Layer 12 of a small transformer language model trained on English Wikipedia (21 layers, counted from 0, width 64).
A neuron's activation on a vector x is squared ReLU(weights . x), where the dot is the dot product.

Input weights of the MLP neurons that the questions are about. A number n stands for (n - 500) times 0.0041.
n1: 445,293,513,581,519,346,219,601,206,677,530,631,633,530,369,410,474,375,682,561,573,638,356,420,610,525,731,531,536,502,617,459,424,349,554,220,679,713,412,350,355,701,398,358,670,441,609,619,511,319,336,784,444,568,569,573,499,745,421,350,315,454,412,340
n43: 754,449,313,694,406,274,251,571,193,621,667,551,521,286,366,668,264,356,414,497,366,690,343,451,621,323,451,465,621,355,663,498,639,502,680,590,385,623,531,351,445,777,453,481,212,312,662,330,562,457,587,551,327,724,677,414,379,350,306,665,717,375,397,541
n44: 267,596,591,499,440,524,385,480,375,684,614,422,434,519,596,447,661,817,696,263,598,313,618,589,436,547,529,350,425,451,538,312,417,656,468,626,532,404,601,433,673,687,537,545,142,509,487,484,470,499,767,832,361,560,582,680,672,666,316,517,686,556,438,382
n49: 462,417,707,802,618,425,508,667,251,583,473,572,389,747,513,744,240,561,824,509,616,304,254,520,566,526,397,739,620,418,494,468,513,610,646,553,577,358,671,281,519,474,314,657,511,477,445,441,544,669,659,659,274,661,683,466,483,398,554,359,503,315,278,470
n62: 459,506,385,564,573,85,652,399,375,307,494,81,157,455,655,487,556,275,599,324,609,514,751,465,767,447,746,444,311,325,716,380,375,531,395,578,593,330,438,298,485,417,360,517,481,647,457,543,695,545,701,595,634,450,646,504,571,546,616,656,573,431,495,295
n86: 446,652,560,638,181,682,678,611,573,532,466,518,737,296,282,136,593,523,486,515,737,482,400,534,789,334,677,604,642,558,592,452,37,613,546,336,58,395,593,492,410,432,377,826,413,152,632,368,359,422,596,398,251,869,624,595,553,331,617,592,532,598,614,592
n100: 374,288,503,738,427,446,380,469,381,523,409,440,515,572,370,493,475,821,556,746,382,554,795,743,402,693,358,439,650,518,506,300,619,659,522,580,285,471,578,214,657,542,404,371,545,499,630,246,580,519,489,751,291,290,311,387,442,694,546,417,533,565,444,500
n106: 462,614,376,488,395,433,363,512,573,320,492,442,682,489,678,390,376,518,364,388,598,388,232,616,664,867,666,527,554,598,223,651,506,574,595,532,642,641,574,437,488,618,542,716,627,529,622,482,601,281,465,709,586,525,574,587,423,710,348,424,517,407,563,151
n108: 382,441,471,592,497,380,452,660,459,271,818,427,761,476,679,717,503,559,469,408,283,480,538,392,470,463,488,572,692,358,370,499,436,428,430,417,488,481,414,510,478,648,735,491,538,427,169,425,574,684,417,471,666,325,326,345,537,590,230,438,431,395,702,627
n109: 233,336,377,414,477,353,644,486,604,540,550,562,391,439,509,565,465,559,714,337,626,705,807,577,749,373,616,409,492,666,314,432,825,609,314,373,285,178,461,649,418,650,450,624,397,445,710,452,576,640,335,291,564,678,666,429,453,477,606,453,304,444,593,522
n119: 665,280,713,686,561,441,441,482,216,360,310,503,653,427,679,528,525,392,540,186,215,649,63,692,557,475,555,430,429,253,601,544,154,544,443,347,519,699,426,382,341,477,500,443,674,352,370,398,390,613,630,518,657,530,570,670,266,569,435,694,412,395,730,510
n124: 609,393,576,643,525,510,389,331,484,485,577,597,622,825,490,739,358,453,555,495,391,384,509,546,400,433,699,418,355,398,597,239,752,327,660,403,531,376,406,175,440,609,566,338,610,511,311,656,519,656,206,672,421,538,488,294,630,564,347,696,591,644,300,264
n137: 612,435,639,494,516,641,602,556,537,267,235,467,402,515,542,298,411,522,640,501,327,496,343,564,423,493,326,717,561,642,434,528,635,430,662,630,705,422,504,408,539,531,613,636,391,606,343,361,684,662,493,499,419,606,748,557,460,783,630,411,728,449,523,438
n141: 885,575,501,518,366,304,399,723,417,198,323,532,414,844,628,410,377,592,742,649,671,509,481,546,92,308,479,688,614,320,599,253,704,645,710,481,550,519,573,288,570,361,259,629,408,554,350,380,762,528,383,586,406,326,552,652,682,197,466,375,450,696,593,641
n147: 416,456,606,438,643,588,272,206,276,684,524,454,693,271,584,666,566,494,467,461,549,419,422,410,611,306,679,460,496,502,657,560,369,395,467,346,343,162,360,362,342,308,584,525,673,577,388,628,323,540,543,397,854,395,430,791,537,691,321,855,962,380,404,306
n160: 592,351,339,588,608,456,595,505,437,550,287,390,504,343,288,815,661,814,590,424,444,658,455,583,349,594,261,575,710,645,189,378,737,565,553,358,370,566,596,492,485,308,445,679,500,438,491,494,442,802,454,255,612,527,628,411,485,508,712,559,487,398,350,442
n161: 585,567,585,585,378,405,406,735,541,214,486,364,403,552,327,558,502,704,700,271,532,393,367,574,738,532,262,534,400,421,586,505,413,656,468,578,635,532,516,361,714,473,453,469,489,523,559,201,354,710,456,427,763,590,551,623,557,500,656,470,541,586,472,662
n163: 514,322,587,367,583,688,291,471,260,565,591,482,709,478,659,521,250,521,423,387,830,416,674,352,678,404,556,686,553,488,517,390,381,385,964,407,384,502,608,599,502,525,404,328,687,374,239,578,769,289,794,548,496,490,406,500,421,492,301,519,387,453,655,558
n168: 488,335,511,434,710,341,464,648,525,473,647,518,574,690,491,584,204,491,589,298,479,418,586,507,663,613,434,483,744,528,690,520,331,452,733,576,649,493,390,457,600,534,365,501,571,412,291,180,561,448,697,452,479,564,341,550,410,405,335,768,612,167,557,318
n169: 368,502,427,426,434,719,448,404,573,472,547,505,511,392,265,584,612,670,440,575,425,301,633,775,471,426,455,614,531,441,523,277,580,585,410,394,476,289,680,288,307,530,199,412,536,271,429,390,237,323,245,448,140,820,313,439,847,480,368,347,506,442,522,437
n172: 500,394,584,495,569,543,665,373,457,630,215,560,436,665,408,505,562,363,660,538,494,101,444,245,435,681,675,456,596,644,766,391,434,186,607,591,293,622,575,399,301,510,470,445,566,661,472,468,607,601,313,307,404,857,398,822,487,476,328,361,254,268,709,412
n176: 428,298,554,626,444,560,796,376,477,520,494,377,376,705,560,157,407,313,482,500,395,565,632,364,472,464,510,235,542,261,389,326,471,403,625,593,323,533,500,212,395,344,233,698,752,418,526,397,680,484,452,391,548,417,691,532,410,555,365,438,471,710,687,296
n178: 739,487,453,331,723,558,297,403,358,508,405,676,401,444,685,535,568,368,496,516,656,67,669,341,413,602,466,403,735,327,407,383,587,525,512,446,805,670,679,597,439,506,535,498,485,407,313,722,547,502,461,496,382,371,342,543,642,802,449,334,391,362,719,441
n182: 453,507,452,162,842,456,450,551,310,297,359,260,558,437,632,544,331,449,527,717,482,774,400,402,681,545,612,754,509,662,552,566,617,429,652,541,683,452,527,682,445,390,645,458,454,544,439,538,498,718,528,393,454,544,512,403,615,556,302,480,304,339,682,353
n183: 474,406,408,860,545,297,392,589,680,649,200,26,519,423,602,368,309,552,813,519,619,395,579,489,705,650,216,363,182,661,677,433,545,537,689,601,287,369,526,500,219,425,263,617,486,256,501,554,435,386,590,371,398,583,516,574,587,692,590,375,369,329,353,651
n191: 568,477,513,791,566,375,465,814,346,415,542,359,579,398,598,578,387,542,504,371,660,512,498,355,876,279,421,566,552,483,240,721,286,525,393,656,533,696,643,415,558,558,415,390,302,410,460,532,795,471,555,506,584,589,493,771,421,406,464,751,398,655,318,612
n199: 439,240,520,565,603,320,551,412,484,142,683,534,279,551,558,450,704,481,694,780,203,658,357,578,536,582,472,484,414,202,312,490,395,776,594,443,650,411,612,332,678,525,664,668,353,720,648,455,679,565,486,459,603,463,727,385,384,517,502,418,489,405,647,443
n201: 356,301,738,369,546,640,346,455,205,468,400,410,413,507,804,853,447,648,430,512,365,396,662,281,567,402,670,823,378,689,628,589,342,558,187,645,559,485,602,432,269,596,396,418,421,472,213,570,491,441,84,532,408,405,341,305,777,553,420,728,370,410,694,233
n204: 590,520,640,611,731,515,602,562,447,358,573,466,494,507,509,335,349,392,376,310,431,434,709,504,514,719,474,694,298,286,513,556,288,513,533,414,379,505,550,636,425,437,433,630,415,412,488,685,428,745,361,393,796,593,640,775,555,491,551,415,643,541,725,479
n218: 484,434,449,810,502,202,350,517,464,326,796,624,477,655,395,589,663,535,612,506,639,375,495,441,394,391,327,510,681,285,603,707,324,370,629,497,124,529,546,462,235,402,481,620,298,532,451,520,606,520,546,688,592,518,714,533,536,573,382,590,554,380,452,297
n226: 355,369,482,244,691,461,534,667,640,322,681,393,366,446,656,427,527,431,407,488,269,533,396,843,728,356,604,386,396,597,693,572,342,471,394,589,425,512,515,594,400,603,632,934,477,351,555,464,417,266,618,547,175,540,278,243,464,422,452,487,518,481,675,532
n236: 622,530,623,534,533,470,294,567,623,650,451,515,250,437,382,280,484,330,549,831,637,376,328,362,257,680,435,796,694,771,388,521,544,278,435,497,482,426,526,683,324,271,545,522,323,429,437,202,454,406,595,575,848,646,477,767,351,358,586,526,499,671,571,640

Each question shows a token from some text and the vector x that enters the MLP there. A number n stands for (n - 500) times 0.0064.

"us": 458,707,381,466,351,552,701,573,577,730,422,695,356,419,551,593,414,682,361,545,447,519,682,545,496,393,522,549,315,460,594,664,517,466,503,680,658,450,254,414,368,405,607,413,454,488,461,659,405,572,414,419,494,429,514,548,224,426,456,411,408,632,657,618
The two highest activations, in order: n109, n201

"eb": 313,799,248,553,293,509,674,496,544,747,476,585,403,472,367,569,458,720,324,595,455,513,559,558,471,447,509,487,406,407,499,636,428,494,400,542,712,633,265,442,371,309,568,426,500,440,582,711,471,473,593,525,377,405,548,462,322,441,596,573,553,559,602,548
Which of these neurons fires most? n86

"4": 356,705,213,565,420,494,544,650,599,698,407,673,389,615,458,648,496,715,343,513,430,433,629,451,471,485,421,517,482,326,635,673,472,475,588,575,638,707,295,512,503,254,707,432,450,387,479,556,418,386,486,502,413,324,557,382,423,441,421,456,403,520,613,504
Which of these neurons fires most? n178

"d": 363,737,455,486,507,465,606,546,569,587,418,754,389,545,357,495,441,737,478,644,501,410,630,421,456,387,498,554,247,487,597,608,555,480,554,672,778,607,297,445,478,317,563,350,507,546,520,611,573,429,598,500,457,499,715,476,244,492,616,404,526,506,490,576
Which of these neurons fires most? n137

"3": 392,694,212,637,400,460,652,584,591,705,439,671,402,593,519,562,471,738,324,573,384,507,580,448,375,464,465,468,422,371,680,716,486,488,558,590,645,684,292,555,458,286,664,366,440,466,365,563,374,467,518,520,502,434,569,351,263,478,427,481,466,512,583,451
Which of these neurons fires most? n218

"m": 392,869,239,541,331,490,529,560,539,644,499,676,425,515,430,553,469,712,302,627,424,498,602,604,475,463,564,474,302,352,494,572,435,503,520,614,654,494,227,497,311,301,642,427,495,430,522,632,408,462,659,443,532,465,576,490,304,444,484,494,467,543,610,553
Which of these neurons fires most? n86

"bum": 347,809,375,538,539,509,667,494,626,630,370,646,373,539,466,550,466,793,362,498,413,568,460,487,415,413,452,523,347,307,536,671,396,403,530,597,692,535,416,405,421,262,567,393,406,442,393,545,501,448,542,374,433,453,638,583,274,522,483,514,435,512,411,635
Which of these neurons fires most? n191

"el": 364,589,342,473,516,677,566,549,597,557,381,862,452,577,397,590,418,644,481,512,512,474,462,579,511,392,438,587,294,443,585,641,508,411,503,509,726,637,276,517,486,248,680,364,476,500,467,615,500,502,488,463,466,450,632,558,195,507,570,387,474,601,600,631
Which of these neurons fires most? n137

" s": 313,827,409,549,481,505,517,578,556,606,427,664,349,662,516,606,350,707,354,531,484,481,627,425,501,521,546,607,322,355,572,555,537,469,635,516,718,541,367,392,463,309,518,368,511,558,467,531,244,445,584,348,366,410,575,420,242,456,449,427,436,463,490,575
The most active neuron and its activation: n49, at about 6.1

"or": 307,717,261,583,384,608,674,687,559,606,417,623,354,547,430,531,449,623,396,632,452,466,679,514,379,347,577,487,330,401,588,685,494,435,513,571,660,587,302,516,408,379,582,390,492,408,334,731,368,465,440,396,499,369,648,627,277,426,505,556,586,589,548,407
Which of these neurons fires most? n204

" on": 318,858,436,460,531,505,622,610,619,715,441,619,415,488,551,553,318,751,354,485,462,539,561,431,473,496,495,507,353,365,613,522,407,393,520,571,775,628,292,489,558,295,486,362,401,517,463,611,459,434,558,390,427,345,642,460,351,598,554,461,493,489,529,547
Which of these neurons fires most? n44

" an": 337,879,369,418,484,657,476,586,536,730,437,653,416,546,541,595,331,752,322,510,500,474,579,407,517,481,507,569,305,409,585,603,443,416,628,522,652,578,388,456,534,276,515,344,529,400,447,622,523,412,619,415,474,389,522,433,242,532,522,509,405,514,502,579
Which of these neurons fires most? n163

" ": 402,789,405,414,435,440,656,647,612,623,428,639,360,718,443,649,463,754,337,457,422,444,507,473,562,475,412,535,453,341,576,622,392,588,558,560,777,620,295,414,488,323,567,384,511,513,545,546,378,484,583,371,525,428,555,416,289,508,475,595,409,492,547,537
Which of these neurons fires most? n161

"al": 456,568,302,423,313,591,725,561,517,617,361,687,421,507,443,645,340,699,365,510,471,585,520,523,577,385,571,527,408,382,554,636,499,475,499,434,743,584,294,444,484,338,610,383,570,472,550,701,285,512,475,478,490,557,653,463,204,543,594,431,402,581,601,454
The most active neuron and its activation: n119, at about 3.6

"u": 350,702,410,364,308,584,641,619,546,701,380,563,422,509,480,590,481,679,338,576,451,511,710,518,535,378,574,453,351,494,559,706,442,532,462,666,583,583,249,525,377,306,640,438,589,452,404,583,348,519,460,367,453,382,603,523,150,468,492,394,434,638,517,454
Which of these neurons fires most? n201

"b": 392,924,502,453,328,502,591,550,486,688,403,634,366,536,458,572,465,541,382,536,439,480,506,493,571,470,571,595,433,423,535,612,509,515,379,516,646,654,252,409,405,211,651,470,561,571,575,536,466,553,633,576,418,273,520,380,222,623,575,528,465,616,635,453
Which three neurons fire most, strongest first? n62, n106, n119

".": 378,807,339,498,443,494,562,599,587,683,438,682,446,579,554,597,482,763,312,419,486,538,474,398,462,440,459,655,374,362,655,568,518,455,522,494,736,564,237,509,503,318,553,438,388,461,530,541,395,466,538,369,429,456,653,429,181,545,542,553,391,532,555,612
Which of these neurons fires most? n161

"in": 365,699,406,470,412,519,564,589,528,614,428,604,366,532,443,666,355,727,411,508,487,428,634,554,500,414,516,531,374,500,479,504,544,396,519,523,771,658,255,503,369,314,642,387,481,427,492,699,511,511,384,456,468,262,641,436,263,412,552,484,437,605,541,640
Which three neurons fire most, strongest first? n124, n201, n160

"os": 359,687,371,546,435,500,624,710,638,603,396,600,352,416,508,569,447,727,306,580,475,493,663,511,519,405,546,515,311,424,624,605,443,494,579,562,694,440,322,459,396,396,593,366,484,404,452,713,355,479,451,309,565,401,597,649,176,448,463,449,394,527,499,653
The most active neuron and its activation: n204, at about 5.9

"ing": 410,766,303,472,466,453,618,508,516,588,379,612,417,452,455,660,408,764,344,544,475,566,567,601,456,443,520,539,360,370,535,593,541,519,541,515,777,689,332,383,502,336,640,379,487,371,501,641,407,391,377,416,368,572,575,406,270,507,562,390,434,521,490,615
Which of these neurons fires most? n169

" and": 332,867,380,519,547,545,651,613,583,677,405,644,447,514,468,565,373,795,235,552,417,562,526,430,490,461,426,531,324,280,618,616,473,436,499,495,667,539,336,481,517,320,525,409,436,433,500,555,526,439,463,339,440,380,523,424,267,550,560,502,403,555,550,534
Which of these neurons fires most? n204

"X": 280,667,318,537,452,484,614,584,627,606,470,653,437,463,479,634,470,685,228,632,385,501,651,460,466,402,486,470,429,476,519,691,466,477,522,516,709,547,331,442,377,335,710,407,482,499,433,618,377,469,495,389,463,575,577,358,88,454,489,513,401,512,571,635
The most active neuron and its activation: n108, at about 4.1

"5": 284,747,296,526,382,539,714,575,644,651,328,636,449,553,500,610,530,669,366,456,402,561,516,499,458,437,408,466,393,306,596,635,361,388,560,541,656,610,213,582,500,364,600,422,576,407,474,541,484,416,450,402,474,417,741,494,191,632,477,530,426,482,491,420
Which of these neurons fires most? n119

"er": 358,783,292,488,431,609,821,626,526,651,345,648,358,652,547,571,440,769,376,521,513,568,661,564,395,418,520,510,411,359,480,621,520,493,473,480,608,536,268,455,493,262,624,406,491,400,455,558,430,488,419,441,556,412,555,460,183,448,500,496,497,586,540,540
Which three neurons fire most, strongest first? n176, n160, n109

"R": 346,819,436,504,492,531,592,592,622,543,390,600,374,629,517,533,431,716,310,572,304,439,747,432,326,488,465,581,379,451,568,618,487,548,552,480,721,562,391,470,417,296,643,370,490,576,555,519,474,464,480,446,336,435,681,453,290,408,528,553,373,569,547,588
Which of these neurons fires most? n141

" R": 304,750,369,499,496,488,645,628,599,639,444,601,363,584,493,592,423,717,297,527,339,348,742,458,431,484,506,581,338,479,519,625,452,505,525,432,673,605,363,448,367,298,608,336,503,524,528,599,416,496,535,387,374,427,642,454,279,404,506,576,389,563,585,578
The two highest activations, in order: n201, n204

" ad": 434,857,256,510,347,535,608,521,572,630,517,623,457,610,448,529,405,660,338,583,513,452,411,546,430,460,496,504,314,446,601,553,442,594,544,577,718,634,275,466,505,359,527,182,490,489,429,549,530,423,602,392,402,500,720,409,244,586,601,528,413,444,530,588
The most active neuron and its activation: n161, at about 0.08

"2": 321,692,261,477,382,466,632,492,613,577,415,635,352,557,492,609,522,722,292,511,411,523,539,420,392,488,414,476,324,367,630,722,464,489,564,582,645,624,338,533,480,219,643,391,406,459,329,511,346,506,561,513,489,438,646,362,220,478,435,487,444,521,583,501
Which of these neurons fires most? n218

" U": 340,804,390,454,428,528,656,509,625,687,368,600,351,606,458,695,489,595,174,584,441,423,616,412,437,476,519,442,485,463,590,670,402,519,494,512,684,593,300,450,364,358,662,399,492,512,487,571,325,487,579,375,447,341,603,494,190,578,614,506,436,515,527,498
Which of these neurons fires most? n178

" t": 255,770,376,478,464,489,625,451,499,654,404,612,408,680,382,525,365,610,341,530,404,436,526,428,505,483,472,569,326,376,494,525,499,560,547,587,791,662,316,508,494,361,590,315,583,549,452,464,320,496,613,432,308,470,629,489,144,549,522,471,444,461,487,607
The most active neuron and its activation: n49, at about 1.1

"ollow": 354,708,319,488,590,415,611,510,620,619,454,674,360,556,467,591,377,737,376,523,473,505,568,510,408,452,511,590,362,365,549,543,377,427,612,546,796,604,244,486,442,338,617,324,400,472,493,637,450,514,577,401,460,395,667,478,293,640,539,405,462,527,513,589
Which three neurons fire most, strongest first? n182, n178, n204

"ack": 409,812,544,394,561,462,811,485,617,648,401,712,369,506,435,569,457,778,395,560,493,565,517,522,442,413,473,550,340,417,516,667,468,333,561,564,674,565,376,382,462,308,657,353,447,467,398,642,374,454,485,423,465,476,677,530,300,486,521,450,531,506,468,508
Which of these neurons fires most? n137

" was": 254,832,419,582,417,536,556,559,606,731,385,581,434,479,520,651,362,746,361,456,404,556,572,420,461,445,469,566,366,345,626,640,457,527,582,604,736,571,439,498,534,377,540,370,401,454,575,652,464,400,523,362,330,456,528,521,296,602,602,491,513,502,588,544
The two highest activations, in order: n44, n183

" |": 321,777,349,460,472,568,658,664,640,758,543,643,368,555,444,639,507,765,358,506,399,600,614,413,393,446,443,507,433,408,629,599,443,497,560,494,689,569,296,509,491,291,483,325,451,459,421,598,429,476,533,386,464,355,576,438,196,437,543,450,469,520,533,571
Which of these neurons fires most? n160

"e": 325,696,347,443,502,571,561,537,564,586,441,709,502,552,377,570,445,750,339,600,436,485,395,468,468,472,516,483,291,375,624,565,343,438,452,616,697,525,238,327,582,303,509,435,540,475,559,561,473,456,482,467,489,437,664,449,130,472,414,524,368,617,600,546
Which of these neurons fires most? n119

"uc": 335,780,440,376,311,579,678,566,528,651,513,660,344,603,531,622,444,716,354,603,504,443,515,556,389,439,563,530,492,536,640,576,377,466,470,535,678,515,220,382,381,369,701,388,478,518,520,567,433,442,427,365,537,312,687,621,269,436,492,410,481,514,583,521
The two highest activations, in order: n147, n236

"M": 286,720,282,485,373,530,751,543,694,724,495,593,423,447,485,580,441,716,335,528,423,519,554,454,422,433,533,481,272,388,497,669,391,397,530,585,695,561,305,584,372,371,626,479,451,545,506,557,486,365,585,456,469,436,552,542,131,390,520,541,472,483,524,600
Which of these neurons fires most? n226

" rec": 347,746,315,541,415,495,546,521,548,624,500,649,325,661,443,572,321,726,285,506,470,598,497,463,481,495,568,552,437,426,572,594,424,473,478,631,739,635,345,326,529,338,549,312,558,453,492,544,408,416,558,405,381,401,575,495,259,581,465,539,499,460,524,711
Which of these neurons fires most? n168

"ed": 430,654,326,530,537,557,681,513,600,818,321,645,424,444,452,534,352,768,351,524,416,560,468,476,518,421,459,518,387,348,604,627,511,408,584,537,852,646,435,503,534,263,493,352,559,467,540,585,527,445,481,474,468,436,558,442,332,500,564,452,516,550,446,608
The most active neuron and its activation: n160, at about 0.5

"s": 384,800,389,504,528,480,606,467,553,650,283,724,383,538,458,593,515,735,461,503,452,610,460,496,404,455,518,543,202,273,512,621,558,554,541,561,696,575,444,476,529,288,458,410,479,491,505,573,366,545,415,427,548,333,478,439,140,429,490,357,451,516,604,533
Which three neurons fire most, strongest first? n160, n199, n141